Layer 7 of a small transformer language model trained on English Wikipedia (10 layers, counted from 0, width 96).
Take only the direct path to the model's output, skipping the later layers: a vector added to the residual stream pushes a token's score in proportion to its dot product with that token's output vector.

Output vectors of the tokens that the questions are about. A number n stands for (n - 500) times 0.003.
"ous": 632 402 328 598 464 610 413 572 602 359 471 606 484 630 673 580 426 620 654 469 436 733 118 265 491 540 431 553 380 528 643 380 449 522 424 639 416 542 512 308 531 372 775 468 545 571 692 509 412 399 448 325 421 337 505 407 448 585 523 498 383 714 587 280 771 496 569 469 550 404 547 461 450 569 498 666 603 526 293 558 691 345 225 569 622 603 397 490 333 557 711 423 494 601 491 377
"port": 494 426 453 598 473 639 506 502 356 292 381 561 674 525 494 573 639 532 580 385 390 358 366 640 729 399 481 446 396 494 377 631 382 638 628 556 506 608 566 460 517 491 348 360 478 551 571 683 274 582 473 586 439 398 566 494 365 491 514 484 611 485 330 347 518 474 349 481 645 768 558 571 594 560 411 525 287 749 448 639 432 632 718 620 484 549 171 540 546 574 487 307 289 535 420 547
"aughter": 576 479 323 563 431 586 417 429 570 626 248 587 659 608 792 616 560 418 399 434 684 419 239 368 612 879 590 496 557 136 211 502 969 505 380 659 504 688 401 446 790 397 621 571 509 521 513 501 474 439 401 549 359 593 368 665 376 483 321 637 321 439 498 284 803 454 535 210 710 483 198 201 562 439 248 648 395 674 492 828 564 283 564 340 291 598 499 688 496 435 588 399 420 677 508 569
" other": 480 525 464 481 523 415 420 566 402 459 615 521 422 697 644 576 523 620 692 543 637 462 301 389 613 531 344 501 371 542 427 299 628 608 365 439 677 464 577 512 493 521 632 579 459 455 521 510 289 472 532 422 553 602 428 446 472 390 370 478 532 481 505 486 549 485 464 392 350 469 575 432 508 593 516 544 319 764 491 432 481 557 451 504 325 522 411 433 642 523 558 532 535 696 369 678
"rat": 554 630 441 474 395 637 488 600 827 458 287 424 468 656 601 570 659 415 467 515 274 435 450 450 636 609 455 234 496 425 472 539 549 547 574 712 507 629 401 550 622 404 610 671 356 617 470 492 367 396 464 438 460 562 637 458 534 444 454 527 541 470 514 271 465 495 248 377 452 334 382 421 428 609 564 605 280 577 547 512 459 705 412 486 421 283 629 373 588 543 623 608 679 496 453 661
"min": 489 660 346 496 436 679 515 647 608 374 436 372 641 577 776 514 645 637 562 321 445 472 529 478 632 620 348 389 416 366 473 561 553 535 703 583 639 416 495 551 323 486 399 513 401 652 390 492 437 574 267 512 473 405 768 477 259 373 470 621 311 460 411 485 461 446 428 540 472 415 471 268 599 591 381 614 281 739 665 714 433 565 558 479 461 497 504 599 424 563 574 578 313 515 529 429
" Succeeded": 584 217 368 743 274 535 462 851 830 423 185 497 849 692 396 473 454 423 604 339 669 681 299 557 666 681 492 537 385 164 497 397 681 462 220 732 599 605 536 421 456 389 759 614 370 481 633 778 375 583 376 371 393 450 477 792 681 351 312 618 378 502 261 413 686 456 255 414 492 368 194 128 747 677 229 435 426 639 583 563 968 355 273 569 540 545 369 790 577 254 655 391 714 276 440 698
"ence": 419 519 394 778 405 678 462 576 463 485 619 522 649 746 566 609 500 238 197 533 500 336 463 615 779 513 569 427 247 592 509 312 593 580 496 618 452 599 452 417 394 661 475 692 517 492 709 722 318 642 323 415 241 442 389 402 391 543 470 695 557 522 421 374 682 479 539 677 481 337 504 334 357 508 293 523 319 524 258 710 538 511 499 381 659 496 466 462 325 557 618 371 552 621 698 484
"ead": 556 389 361 738 324 623 289 491 630 638 411 511 660 620 671 510 640 137 683 356 386 271 311 697 588 428 661 479 545 457 177 431 765 471 457 674 603 659 430 460 593 400 864 452 299 652 613 461 456 600 477 325 144 561 357 491 415 495 313 605 505 381 374 418 573 466 424 290 622 431 233 509 405 756 478 474 581 706 564 453 509 727 647 441 262 500 649 537 663 451 538 584 548 657 310 573
"inning": 438 627 336 876 644 502 291 546 537 619 562 635 717 702 594 817 541 543 566 393 575 327 594 886 643 455 594 564 449 272 449 264 462 517 400 515 450 544 309 272 594 294 686 669 286 652 431 584 317 438 384 402 425 658 677 712 392 549 413 593 557 451 265 327 430 468 577 588 427 435 519 359 430 449 396 497 230 482 553 591 588 658 348 296 379 450 493 507 454 458 677 237 620 463 554 604
"ys": 475 581 477 397 161 565 362 534 557 548 367 381 556 518 532 581 470 498 514 643 586 445 507 508 571 655 250 423 484 698 344 561 573 584 643 649 586 581 571 525 516 325 663 612 624 412 312 524 518 469 302 504 401 594 447 509 610 524 517 567 314 590 622 502 571 483 442 481 434 256 474 413 458 742 559 353 351 348 628 808 588 475 602 398 359 475 501 712 539 394 529 479 249 501 398 563
"ional": 463 240 466 566 426 608 257 478 600 552 355 604 571 539 513 440 496 668 389 360 568 424 385 611 815 679 312 432 141 582 507 471 319 720 277 713 436 638 281 600 643 554 732 548 437 527 803 668 432 313 376 329 701 324 807 716 586 564 333 474 495 639 469 487 423 484 554 559 513 407 588 240 272 410 422 763 333 751 370 619 399 586 559 537 375 613 407 269 536 524 571 287 397 579 507 689
"ut": 464 602 584 414 371 597 478 490 558 571 414 397 376 598 425 704 691 585 437 541 435 579 584 435 550 548 494 473 391 545 559 343 555 510 557 500 442 596 402 438 462 486 534 651 631 652 299 578 522 491 535 592 536 450 532 499 359 628 439 532 497 551 497 445 516 495 506 463 275 620 520 557 617 635 341 545 644 300 247 412 642 589 484 389 534 400 425 509 292 558 473 461 610 526 440 345
" country": 649 385 538 668 338 464 404 682 551 460 560 607 534 569 761 651 438 540 445 488 700 476 413 441 664 460 601 403 501 300 459 479 674 373 349 481 497 595 526 500 675 331 394 436 379 573 491 441 409 555 440 451 494 407 486 463 498 256 453 526 593 607 504 522 673 446 352 435 616 449 426 410 577 594 491 503 392 542 567 619 494 652 533 421 377 717 367 541 489 537 394 357 456 616 448 501
"tain": 430 580 577 483 604 710 487 621 665 432 205 675 567 571 627 812 514 393 629 510 612 357 319 518 464 696 339 331 280 729 343 468 541 727 482 624 513 506 513 335 642 574 396 447 399 612 643 510 376 293 415 518 693 432 534 568 436 369 435 320 572 149 284 293 562 503 329 379 796 518 450 395 593 725 379 657 365 761 368 577 541 514 742 322 438 379 405 501 635 611 544 482 453 275 600 501
"bum": 460 475 466 739 453 530 211 616 661 571 522 371 508 541 602 470 561 413 733 513 730 534 464 509 691 688 375 446 309 358 212 492 692 632 579 831 446 731 389 500 547 325 583 819 358 436 572 410 568 357 418 584 437 340 488 653 435 243 505 440 441 500 541 292 741 470 239 480 655 422 458 445 563 567 547 509 350 754 321 707 600 721 593 642 441 486 138 676 394 316 355 304 290 411 432 654
"ine": 570 532 572 402 654 647 463 604 696 649 426 421 414 354 676 597 436 602 462 620 603 507 474 537 495 593 450 516 454 558 515 548 403 510 669 518 418 556 305 512 560 329 504 460 611 504 572 544 539 471 353 342 325 426 347 462 372 520 611 468 675 474 487 444 450 510 610 405 419 302 401 333 542 708 527 311 604 287 426 720 402 498 475 586 479 529 536 504 558 687 627 277 431 401 638 478
"end": 531 530 524 555 652 474 350 566 434 489 534 572 600 570 672 573 579 392 430 466 460 431 419 622 457 412 489 591 389 542 410 305 547 525 514 433 451 454 348 508 281 386 504 668 454 555 570 463 445 595 537 590 304 396 565 650 479 707 518 568 475 285 546 511 623 471 554 523 559 564 561 560 465 563 301 466 412 505 444 611 336 646 408 520 587 174 524 530 315 660 513 481 510 563 553 651
"irl": 426 633 249 565 453 510 535 558 506 684 522 616 493 470 631 714 442 517 459 510 621 447 446 587 521 587 380 414 380 345 512 314 625 624 575 645 558 658 442 490 648 311 662 736 506 562 568 417 457 366 489 570 386 528 557 499 330 534 469 624 490 581 366 325 630 456 253 534 577 443 521 340 539 373 432 757 314 415 449 653 496 722 480 367 350 472 349 718 423 410 298 264 629 571 417 701
"ator": 569 615 639 625 372 612 411 586 700 657 109 564 518 630 470 453 528 541 600 499 637 138 350 543 621 440 439 584 304 418 427 372 495 623 413 540 631 553 384 346 601 475 635 492 573 485 537 571 612 435 624 599 537 307 626 372 740 454 587 499 539 568 607 308 512 482 437 440 446 435 423 519 485 425 345 520 246 530 381 679 560 627 589 267 463 587 496 453 432 551 336 353 477 600 606 557
"hest": 749 690 294 710 470 424 325 529 568 529 340 517 731 631 259 813 441 634 355 503 595 267 525 764 605 583 461 704 484 298 317 620 507 449 369 726 539 700 279 406 638 408 684 396 223 648 554 485 391 263 260 476 521 590 507 453 665 286 499 644 513 317 285 420 472 455 452 219 265 472 470 339 386 647 399 549 515 579 338 638 565 686 121 638 220 763 555 659 547 437 762 713 509 698 481 613
"iversity": 539 788 428 664 309 725 437 580 426 610 489 527 699 597 614 596 493 399 399 564 762 336 375 564 515 507 283 353 398 335 399 340 602 567 317 615 558 671 484 287 526 464 493 540 588 621 840 363 493 307 346 441 170 501 833 524 538 590 127 693 326 553 554 280 606 432 612 548 545 546 309 403 575 683 372 455 329 845 408 619 664 404 506 522 242 565 333 498 526 630 414 260 466 569 637 616
" football": 659 387 590 546 533 433 323 525 563 489 418 758 620 433 559 626 554 417 492 473 554 434 451 595 767 533 377 369 437 446 209 637 640 502 302 524 584 544 564 436 460 428 587 351 407 482 549 405 314 474 434 508 386 408 627 635 665 342 370 745 522 458 561 467 459 444 519 492 673 548 607 434 486 555 446 421 415 545 254 538 699 395 474 442 296 630 294 595 607 610 584 549 468 596 516 519
" Cl": 575 511 368 578 488 463 413 542 578 584 551 453 526 544 381 455 548 382 477 456 402 427 386 534 286 614 522 552 504 567 481 731 590 572 464 521 574 578 504 373 455 482 584 465 447 348 683 586 499 469 462 559 452 423 482 460 504 351 449 459 537 466 564 505 458 485 426 444 601 484 520 562 552 574 488 493 535 489 570 393 502 460 449 549 447 477 475 550 711 482 615 501 514 472 407 569
"an,": 356 484 354 699 359 692 619 616 718 511 345 518 460 608 595 651 509 477 657 548 406 395 455 623 518 595 605 618 370 388 423 491 546 478 268 716 613 507 439 541 407 565 441 622 393 636 535 427 304 613 412 137 314 481 399 471 491 482 405 462 305 569 475 443 605 508 498 515 419 300 554 475 550 724 526 389 560 527 511 605 490 713 431 448 344 692 445 643 416 508 508 296 643 453 573 575
"though": 464 608 194 431 430 583 283 606 533 545 549 651 576 816 583 481 678 548 761 269 788 484 468 514 505 572 436 509 446 380 253 342 461 681 318 727 716 556 456 571 576 384 486 582 501 598 386 648 414 697 325 259 380 332 283 625 284 359 360 518 379 313 594 369 653 497 471 357 531 380 492 457 600 851 409 492 282 740 607 590 663 476 529 472 501 738 363 643 448 275 703 188 568 617 342 641
"ode:": 852 632 373 495 376 672 405 642 346 543 131 491 598 469 395 566 579 753 742 247 798 606 565 756 738 654 297 463 527 370 559 538 535 478 461 635 529 692 550 321 594 219 660 422 412 375 522 402 473 340 419 487 375 583 495 551 526 528 330 508 448 251 439 310 470 449 423 436 602 317 213 257 680 513 434 647 490 568 446 729 513 770 459 329 438 495 358 352 588 511 561 425 594 559 576 749
" Summer": 579 504 313 611 321 550 476 387 408 688 603 478 564 558 660 616 423 517 545 536 620 350 393 695 560 641 382 328 511 376 316 353 436 385 490 563 618 561 479 427 508 280 454 382 349 599 627 627 540 388 480 463 612 479 375 641 511 315 434 573 635 373 669 565 547 462 597 530 691 247 417 395 574 491 334 462 442 505 548 457 658 586 507 478 527 627 284 658 588 547 565 384 397 604 605 585
"usic": 536 420 409 907 287 424 345 354 593 743 349 509 648 720 662 600 481 307 663 428 662 411 342 500 683 691 65 584 515 425 310 575 672 604 684 709 488 722 531 289 547 284 630 859 379 432 566 445 543 639 500 473 134 520 608 636 495 181 490 583 343 399 346 212 549 485 295 435 693 372 471 469 505 595 476 775 309 735 437 617 602 722 708 418 410 569 24 625 376 483 621 383 456 483 287 520
" Conserv": 716 500 418 562 445 571 341 544 506 613 577 389 633 559 531 496 549 655 513 331 599 493 357 444 349 576 395 487 475 173 497 805 506 673 441 536 484 475 510 478 590 388 556 530 534 570 695 596 470 516 479 484 431 513 686 523 507 514 451 448 642 531 368 470 776 420 294 430 507 439 341 273 602 711 418 563 414 555 657 447 522 406 413 409 473 349 267 527 458 749 566 432 440 449 454 545

Each question shows what one neuron of this layer's MLP adds at an activation of 1. A number n stands for (n - 500) times 0.0011.

n95: 605 572 602 724 567 578 450 418 626 604 313 751 524 304 514 453 675 574 333 527 251 303 602 428 648 503 480 664 580 277 593 471 579 502 587 389 630 492 433 450 540 288 462 616 526 437 484 459 405 607 889 345 437 639 198 634 533 517 361 382 615 530 493 299 419 537 447 361 529 504 403 466 444 662 454 469 606 399 441 581 533 520 509 501 513 673 545 468 544 470 458 462 441 360 478 489
Pushed down most: "min"

n29: 570 570 689 669 626 369 571 587 353 618 475 522 561 502 632 536 505 685 731 498 442 484 346 528 536 369 650 389 441 613 476 442 699 583 360 327 561 605 707 650 340 356 797 555 611 567 327 567 388 432 541 441 469 373 430 401 457 282 569 300 375 423 676 621 484 650 355 553 426 372 596 410 597 401 658 354 379 597 423 249 352 438 657 313 424 430 373 551 518 400 454 515 571 553 570 495
Pushed up most: " other"

n80: 398 514 504 453 668 567 531 596 713 496 608 540 546 599 531 265 447 467 279 485 583 667 797 441 411 451 382 535 630 465 571 512 437 505 415 331 363 539 429 528 578 565 732 454 363 503 553 521 376 529 622 607 367 705 378 538 479 464 533 559 557 631 456 614 625 327 402 538 530 313 666 488 347 711 599 533 446 561 384 371 573 258 493 553 533 614 530 489 479 342 400 630 491 317 358 223
Pushed down most: "ode:"

n16: 405 731 371 569 554 668 586 456 439 407 375 514 333 559 513 424 629 532 543 762 366 378 396 555 482 589 533 555 601 482 590 450 367 551 505 655 649 459 345 458 335 686 442 435 581 541 414 611 287 676 430 462 577 585 518 450 401 485 500 480 513 500 516 240 544 604 577 551 305 518 495 300 567 543 581 425 504 569 458 557 569 447 532 492 416 377 708 411 382 464 553 397 554 449 615 409
Pushed up most: "an,"

n36: 601 570 457 537 398 785 486 427 388 777 569 368 498 447 434 396 483 542 494 586 505 616 403 506 419 417 346 400 662 462 562 523 433 428 534 434 547 504 383 411 552 420 515 308 580 658 462 545 435 467 439 447 579 460 619 424 603 500 497 558 547 491 702 582 373 346 651 603 647 300 689 604 237 472 488 568 411 456 428 531 507 627 583 365 490 553 565 600 459 504 573 292 492 452 603 614
Pushed up most: " Summer"

n166: 518 371 376 634 515 428 502 398 511 504 768 465 529 614 702 547 617 528 584 639 513 570 533 520 594 423 449 322 455 634 428 500 706 500 558 360 457 497 631 696 478 502 443 428 546 454 328 596 429 541 431 286 368 452 526 545 538 504 536 308 477 513 501 489 459 559 448 429 450 501 397 591 509 460 491 498 579 514 490 453 545 419 363 570 511 582 538 477 637 534 469 435 444 632 360 407
Pushed down most: "ator"

n229: 363 618 710 390 425 540 475 446 604 559 478 343 420 355 457 505 539 439 441 560 852 592 678 343 644 439 327 478 397 640 426 449 465 625 546 357 591 535 511 651 529 437 405 404 773 505 352 554 726 387 389 575 483 361 447 497 676 461 614 606 601 323 489 553 529 712 465 577 664 412 314 466 382 491 600 411 493 414 411 423 486 386 581 586 540 552 495 675 480 365 418 355 422 482 477 537
Pushed down most: "inning"

n125: 746 642 425 562 419 355 426 423 595 394 508 270 448 341 570 701 745 338 593 535 370 552 496 651 627 404 671 585 582 579 370 354 650 672 590 443 554 419 437 605 478 415 381 489 472 544 479 515 593 661 316 352 396 505 376 467 428 621 508 643 512 488 557 342 398 457 436 383 509 471 397 566 442 506 690 334 726 662 454 382 520 432 674 587 524 552 264 474 754 217 602 251 574 515 468 671
Which two tokens does it push up most, strongest first? "ead", "though"

n75: 447 463 412 402 379 396 417 586 386 562 770 422 463 492 399 250 461 555 602 564 472 335 590 497 613 657 444 612 583 432 438 418 585 610 605 274 371 632 707 613 406 530 392 414 289 583 447 527 621 514 584 451 540 637 575 432 443 582 277 674 591 788 568 562 510 328 483 332 636 423 450 581 441 447 401 524 464 558 432 464 590 419 532 349 420 469 412 727 591 471 535 584 475 531 684 461
Pushed up most: " Summer"

n208: 508 428 647 608 508 373 501 626 753 339 469 547 510 598 379 547 384 539 596 498 779 557 597 477 437 323 626 352 579 311 546 491 456 367 351 274 583 385 558 512 341 565 643 545 429 603 523 532 698 420 489 517 532 705 355 554 624 344 520 261 521 406 397 534 442 285 658 510 539 354 536 653 450 519 472 609 234 593 365 728 511 403 611 594 571 481 480 417 536 460 351 551 484 429 422 669
Pushed up most: " Succeeded"

n39: 481 518 612 614 485 408 561 327 554 468 526 524 550 379 692 527 427 658 484 505 577 659 367 455 600 569 604 461 559 180 401 517 612 580 362 284 483 607 339 437 415 350 345 594 481 488 422 589 393 661 482 451 508 421 497 380 605 364 663 454 410 543 553 564 588 759 391 392 627 422 622 531 409 582 596 433 693 380 553 352 561 470 376 400 538 541 441 359 638 570 488 608 435 713 500 452
Pushed up most: " country"

n175: 618 662 600 233 456 439 500 489 374 553 368 618 412 399 455 510 579 601 588 470 234 602 311 587 533 620 648 445 518 554 345 600 523 490 370 544 440 558 619 676 479 710 448 396 529 555 397 480 610 467 438 531 247 455 491 578 561 448 654 581 512 384 512 489 251 498 726 632 549 518 441 465 606 529 670 394 443 418 540 158 552 513 541 535 502 536 492 599 456 582 484 347 542 408 426 516
Pushed up most: " football"

n184: 524 462 501 583 602 417 391 460 310 479 498 434 520 414 607 622 537 801 799 441 543 672 491 568 499 566 507 528 426 681 475 396 461 436 326 162 432 506 544 498 497 432 469 819 505 524 499 301 379 522 795 613 487 548 589 358 576 428 607 310 319 697 483 499 533 304 406 503 454 463 287 292 466 478 509 606 562 570 552 441 550 457 542 575 423 635 494 638 602 383 428 564 355 510 395 658
Pushed up most: " other"

n132: 656 607 582 468 549 234 435 393 410 355 402 542 318 520 449 457 368 515 527 457 252 611 683 520 676 565 540 588 433 461 489 486 362 353 526 727 403 405 467 570 773 469 490 635 487 487 374 449 443 486 506 410 616 622 435 400 516 497 505 567 460 479 441 515 423 602 633 658 503 597 468 411 583 411 390 531 685 492 414 396 635 413 666 326 528 477 543 505 621 519 574 476 688 666 253 438
Pushed up most: "ut"

n38: 598 525 475 561 548 645 464 529 415 574 388 485 521 679 368 496 584 382 444 524 452 484 513 560 432 523 500 489 465 420 605 525 445 538 557 921 572 271 446 423 583 570 526 460 451 446 497 364 538 615 398 456 415 404 411 640 459 610 652 467 297 539 428 454 538 487 407 424 537 751 550 492 595 548 548 383 520 473 466 584 534 461 689 460 618 537 564 475 333 454 475 454 554 348 441 310
Pushed down most: " other"

n162: 493 329 522 536 407 322 681 520 316 595 285 381 366 477 369 468 520 395 431 434 705 631 646 748 517 509 517 518 569 498 411 565 596 539 414 612 334 506 590 644 385 615 645 494 495 526 567 638 319 320 602 551 355 516 477 725 277 347 475 513 524 435 445 713 445 326 562 481 549 694 523 489 470 465 491 509 397 467 484 606 675 355 733 254 480 641 375 495 419 550 416 604 565 676 466 570
Pushed down most: "ous"

n33: 548 419 481 336 617 640 304 351 359 728 421 591 420 607 476 550 525 507 514 352 716 454 532 447 548 400 601 335 566 548 526 395 523 563 522 612 647 408 276 459 660 417 326 632 691 382 439 548 361 469 479 556 631 585 463 491 569 610 651 554 424 597 674 578 435 342 423 546 595 288 583 496 518 663 545 392 459 489 424 454 392 487 690 518 401 303 613 516 415 396 437 527 517 474 568 619
Pushed down most: " Succeeded"

n26: 532 330 579 558 654 545 409 371 302 569 833 509 507 605 516 497 520 569 468 553 649 408 503 588 462 542 524 651 576 414 464 427 519 473 529 429 527 653 531 339 530 350 519 530 537 346 532 511 535 544 464 488 554 391 612 533 484 373 468 438 531 494 525 444 416 794 725 510 344 504 464 430 260 487 408 425 441 473 562 511 603 590 360 256 624 438 400 505 545 427 444 577 480 398 498 708
Pushed up most: "inning"

n235: 612 396 561 408 691 453 569 545 319 571 561 531 169 501 427 743 452 527 567 366 821 523 425 543 583 390 630 524 467 399 565 641 623 711 332 568 357 739 768 612 306 573 652 590 487 588 599 400 536 572 525 478 450 413 659 355 456 400 412 507 522 472 550 460 360 367 639 493 509 372 419 574 440 573 520 339 471 510 390 510 445 256 658 602 405 443 329 445 274 318 560 516 561 532 471 481
Pushed down most: "rat"

n140: 555 425 353 490 487 470 386 634 540 411 610 723 773 441 553 726 443 367 391 346 709 362 592 420 581 457 633 687 615 476 452 433 439 324 586 612 461 484 483 356 490 667 460 318 597 501 459 503 478 438 518 760 629 466 541 324 497 431 430 496 472 431 419 443 554 581 589 538 506 493 386 669 539 616 569 507 342 329 411 539 446 436 419 501 445 495 527 412 516 584 413 523 507 585 343 624
Pushed up most: "hest"

n183: 581 436 502 788 663 495 540 568 540 694 512 403 518 277 400 410 378 508 712 309 302 744 511 274 411 438 599 583 755 501 519 504 587 508 492 465 528 412 413 398 309 598 622 476 480 389 420 544 427 424 566 461 590 461 342 426 462 443 569 453 328 646 583 472 656 540 415 453 479 376 390 473 506 394 510 584 507 477 718 362 398 380 464 515 504 448 440 659 787 593 710 491 635 475 518 570
Pushed down most: "iversity"

n149: 500 526 233 677 424 319 482 475 466 473 481 403 409 529 696 550 484 455 421 594 420 569 435 646 571 625 634 520 361 704 435 493 317 416 549 860 423 491 542 503 376 540 524 451 459 390 568 449 275 486 600 569 505 472 574 635 391 552 555 304 466 602 351 655 506 398 607 435 544 564 543 756 614 325 523 525 447 303 626 462 296 785 592 694 543 401 422 407 504 562 540 313 436 567 358 474
Pushed up most: "port"

n69: 474 470 413 491 403 474 462 452 589 591 287 533 420 536 460 517 638 609 644 612 539 480 623 320 504 502 415 463 539 588 507 451 488 554 508 540 576 495 538 413 530 407 646 501 520 700 548 418 504 411 439 423 286 377 631 516 414 565 475 561 476 618 573 466 398 424 573 736 479 431 508 525 287 585 474 555 458 458 302 570 455 613 407 475 594 634 367 479 410 600 674 458 601 573 366 407
Which two tokens does it push up most, strongest first? "ous", "usic"

n52: 403 483 648 541 579 437 499 523 496 460 523 449 363 269 466 372 388 555 533 561 457 693 573 416 464 551 524 565 597 468 525 541 506 423 510 396 516 679 575 535 524 448 460 475 557 446 515 422 575 609 634 417 759 475 599 505 522 575 583 431 458 521 510 482 450 308 529 575 660 500 497 527 380 407 594 502 506 441 396 454 437 436 439 571 633 456 405 517 376 406 440 449 478 580 566 532
Pushed down most: "ead"

n3: 506 597 527 480 463 520 470 450 586 333 325 606 649 533 753 524 468 585 554 755 552 462 459 400 274 357 189 718 330 461 473 424 399 457 428 551 508 564 431 440 548 440 576 453 472 670 633 763 341 568 633 453 582 514 486 656 623 637 292 560 414 777 413 424 563 403 577 519 566 393 591 408 304 371 513 525 433 430 334 357 776 426 509 285 481 508 525 667 599 502 474 662 437 500 559 444
Which two tokens does it push up most, strongest first? "ous", " Succeeded"

n230: 525 389 460 538 603 616 450 501 330 717 394 406 455 453 463 707 730 477 574 526 360 627 354 612 385 412 672 347 577 526 670 426 473 470 323 273 402 689 486 589 618 409 596 585 489 390 559 597 627 388 580 504 531 495 494 504 442 456 545 460 550 432 669 543 497 730 504 643 460 390 327 485 445 582 607 437 303 433 269 532 405 459 431 573 581 498 477 490 582 609 471 470 654 401 545 396
Pushed down most: "min"

n71: 335 566 582 455 367 467 378 453 625 603 525 456 548 494 585 376 284 585 362 509 662 379 515 556 709 634 793 421 483 542 520 518 523 432 429 569 518 587 379 620 389 514 623 466 601 578 474 582 466 611 518 698 512 404 449 327 264 389 474 615 475 570 463 430 608 358 665 652 618 367 448 665 573 606 525 427 541 527 516 594 586 522 463 460 651 372 318 354 549 387 275 447 581 468 195 569
Pushed down most: "hest"

n66: 232 477 511 453 430 337 473 608 363 536 616 651 291 478 458 613 431 355 540 504 535 421 487 660 419 719 516 571 445 331 433 429 625 307 581 456 397 524 706 348 489 507 713 541 682 382 351 451 482 476 584 493 661 551 382 365 502 447 451 658 564 447 469 462 511 126 507 624 444 475 566 443 632 546 555 525 605 530 603 423 631 197 405 593 417 386 580 570 771 690 467 513 593 636 438 557
Pushed up most: " other"

n8: 557 557 577 515 526 600 578 385 453 371 296 450 497 323 365 286 393 583 599 471 399 471 377 577 611 506 559 586 700 587 377 667 507 570 571 546 474 416 493 549 292 567 926 586 432 473 534 285 445 440 553 404 405 606 535 402 586 384 421 649 425 568 464 673 374 613 359 575 472 599 356 397 545 728 492 487 477 452 463 589 512 630 733 428 349 308 743 660 664 576 645 271 463 381 402 359
Which two tokens does it push up most, strongest first? "ead", "ys"

n41: 350 494 519 579 382 634 488 325 516 514 654 455 692 354 605 429 486 451 354 321 585 654 301 317 592 556 558 393 420 576 585 561 499 418 371 451 573 566 624 345 492 609 656 567 686 705 538 444 642 454 538 617 535 464 516 466 434 397 450 445 467 451 633 542 415 445 322 311 498 520 363 249 680 419 507 303 502 501 498 494 580 519 541 538 530 597 633 651 514 484 410 654 564 367 548 546
Which two tokens does it push up most, strongest first? " Succeeded", "aughter"

n43: 447 541 508 510 458 610 525 503 445 475 463 536 519 521 616 517 384 555 447 575 514 554 517 439 661 359 546 442 331 682 405 563 474 457 454 413 506 451 600 483 442 594 520 394 429 499 424 530 688 417 653 436 380 541 432 466 579 386 573 533 650 580 481 322 445 418 549 601 459 543 368 396 483 453 629 526 673 488 561 656 407 546 335 470 537 550 515 436 327 378 407 541 557 581 602 659
Which two tokens does it push up most, strongest first? "ence", "ator"

n68: 489 708 373 449 419 524 388 572 481 392 493 435 437 660 562 484 544 484 533 575 535 491 485 325 558 515 280 457 371 559 548 418 450 593 658 565 568 628 521 549 445 351 552 539 485 550 561 448 518 400 559 457 553 410 549 493 543 660 347 458 271 451 347 375 319 554 435 522 567 486 456 487 557 494 368 479 529 715 483 540 749 555 294 717 367 598 513 507 498 662 586 472 442 553 397 549
Pushed down most: " country"

n62: 585 678 478 342 486 498 397 476 458 492 418 491 574 545 492 477 539 515 561 538 441 454 447 351 590 514 388 384 704 338 540 379 538 523 480 664 520 385 573 427 464 487 593 674 382 704 498 511 424 267 592 498 461 458 460 385 443 567 752 661 490 516 504 336 329 615 527 403 522 504 612 529 475 568 312 413 575 504 528 491 501 517 721 523 384 385 564 625 400 534 426 502 520 446 515 665
Which two tokens does it push up most, strongest first? "rat", "irl"

n151: 611 460 554 588 335 542 536 585 401 471 458 453 563 464 521 632 472 363 463 414 529 494 549 481 436 492 530 576 509 526 487 456 638 499 524 875 336 389 453 437 516 486 621 409 426 635 493 326 498 416 381 381 463 554 396 527 468 468 697 483 539 661 723 466 563 716 433 437 285 494 541 561 455 510 361 463 425 668 590 534 520 270 586 514 615 375 536 372 502 478 553 446 470 604 620 374
Pushed up most: "ous"

n160: 465 575 462 578 358 395 614 489 509 502 482 421 643 470 530 755 494 502 468 566 664 580 578 396 465 746 581 435 623 546 554 391 457 388 495 415 438 570 461 376 362 455 632 496 502 558 437 383 467 569 451 509 567 520 531 550 466 563 414 534 512 484 496 461 570 331 375 325 622 380 533 425 512 609 380 597 488 463 644 527 619 637 440 483 516 581 675 328 456 336 252 464 379 426 624 758
Pushed down most: "port"

n141: 352 434 697 541 339 455 285 605 555 414 541 657 645 506 654 505 406 552 671 582 465 388 487 337 393 487 571 652 402 507 658 514 543 477 507 640 469 468 628 551 479 316 450 591 482 636 552 514 564 496 633 363 466 488 422 316 428 433 536 469 459 594 542 463 522 466 516 422 542 304 569 490 517 449 562 601 786 658 449 413 679 255 303 579 485 266 409 496 633 416 769 546 564 288 528 245
Pushed up most: "ous"

n210: 472 556 563 420 536 530 440 469 406 609 480 659 583 593 531 514 500 492 463 568 572 506 391 497 363 382 367 522 465 498 647 328 509 454 734 603 610 453 450 468 412 327 533 485 614 529 599 521 486 444 490 708 457 411 460 723 400 587 493 511 485 495 370 306 594 486 363 724 352 667 508 463 522 412 560 612 444 439 309 580 591 585 495 490 482 394 506 628 540 519 423 356 378 622 354 580
Pushed up most: "irl"

n121: 455 573 502 410 553 393 587 342 588 567 500 548 571 434 574 379 522 493 374 473 685 422 457 530 611 504 414 517 484 412 430 494 449 585 585 546 364 595 434 414 587 537 494 677 497 520 534 455 418 406 649 511 529 509 399 558 329 559 585 390 496 362 370 430 577 623 564 457 440 378 706 642 477 505 345 647 533 491 515 377 492 743 326 423 368 491 545 537 513 575 336 524 485 547 390 797
Pushed up most: "irl"

n72: 589 463 510 521 348 504 676 415 526 734 584 593 451 420 518 398 212 507 443 492 343 467 675 662 529 355 458 546 482 584 493 566 504 607 440 583 460 466 499 493 489 422 486 506 588 532 405 388 624 377 598 570 362 528 435 468 644 551 511 492 296 436 537 356 494 756 547 521 622 301 510 492 561 571 435 363 552 613 466 332 551 579 329 374 396 611 676 451 502 459 454 606 426 496 466 659
Pushed down most: "port"

n110: 544 426 390 590 560 449 686 503 562 550 440 432 578 697 787 569 578 751 559 702 526 656 518 535 556 487 410 407 467 473 304 412 469 418 535 326 458 322 419 333 382 485 276 286 647 479 453 279 433 434 554 467 718 469 475 689 563 476 272 471 420 447 570 479 479 416 602 567 533 598 356 681 609 476 403 538 783 397 635 500 542 607 500 509 526 418 294 508 658 402 455 543 406 382 569 439
Pushed up most: " Summer"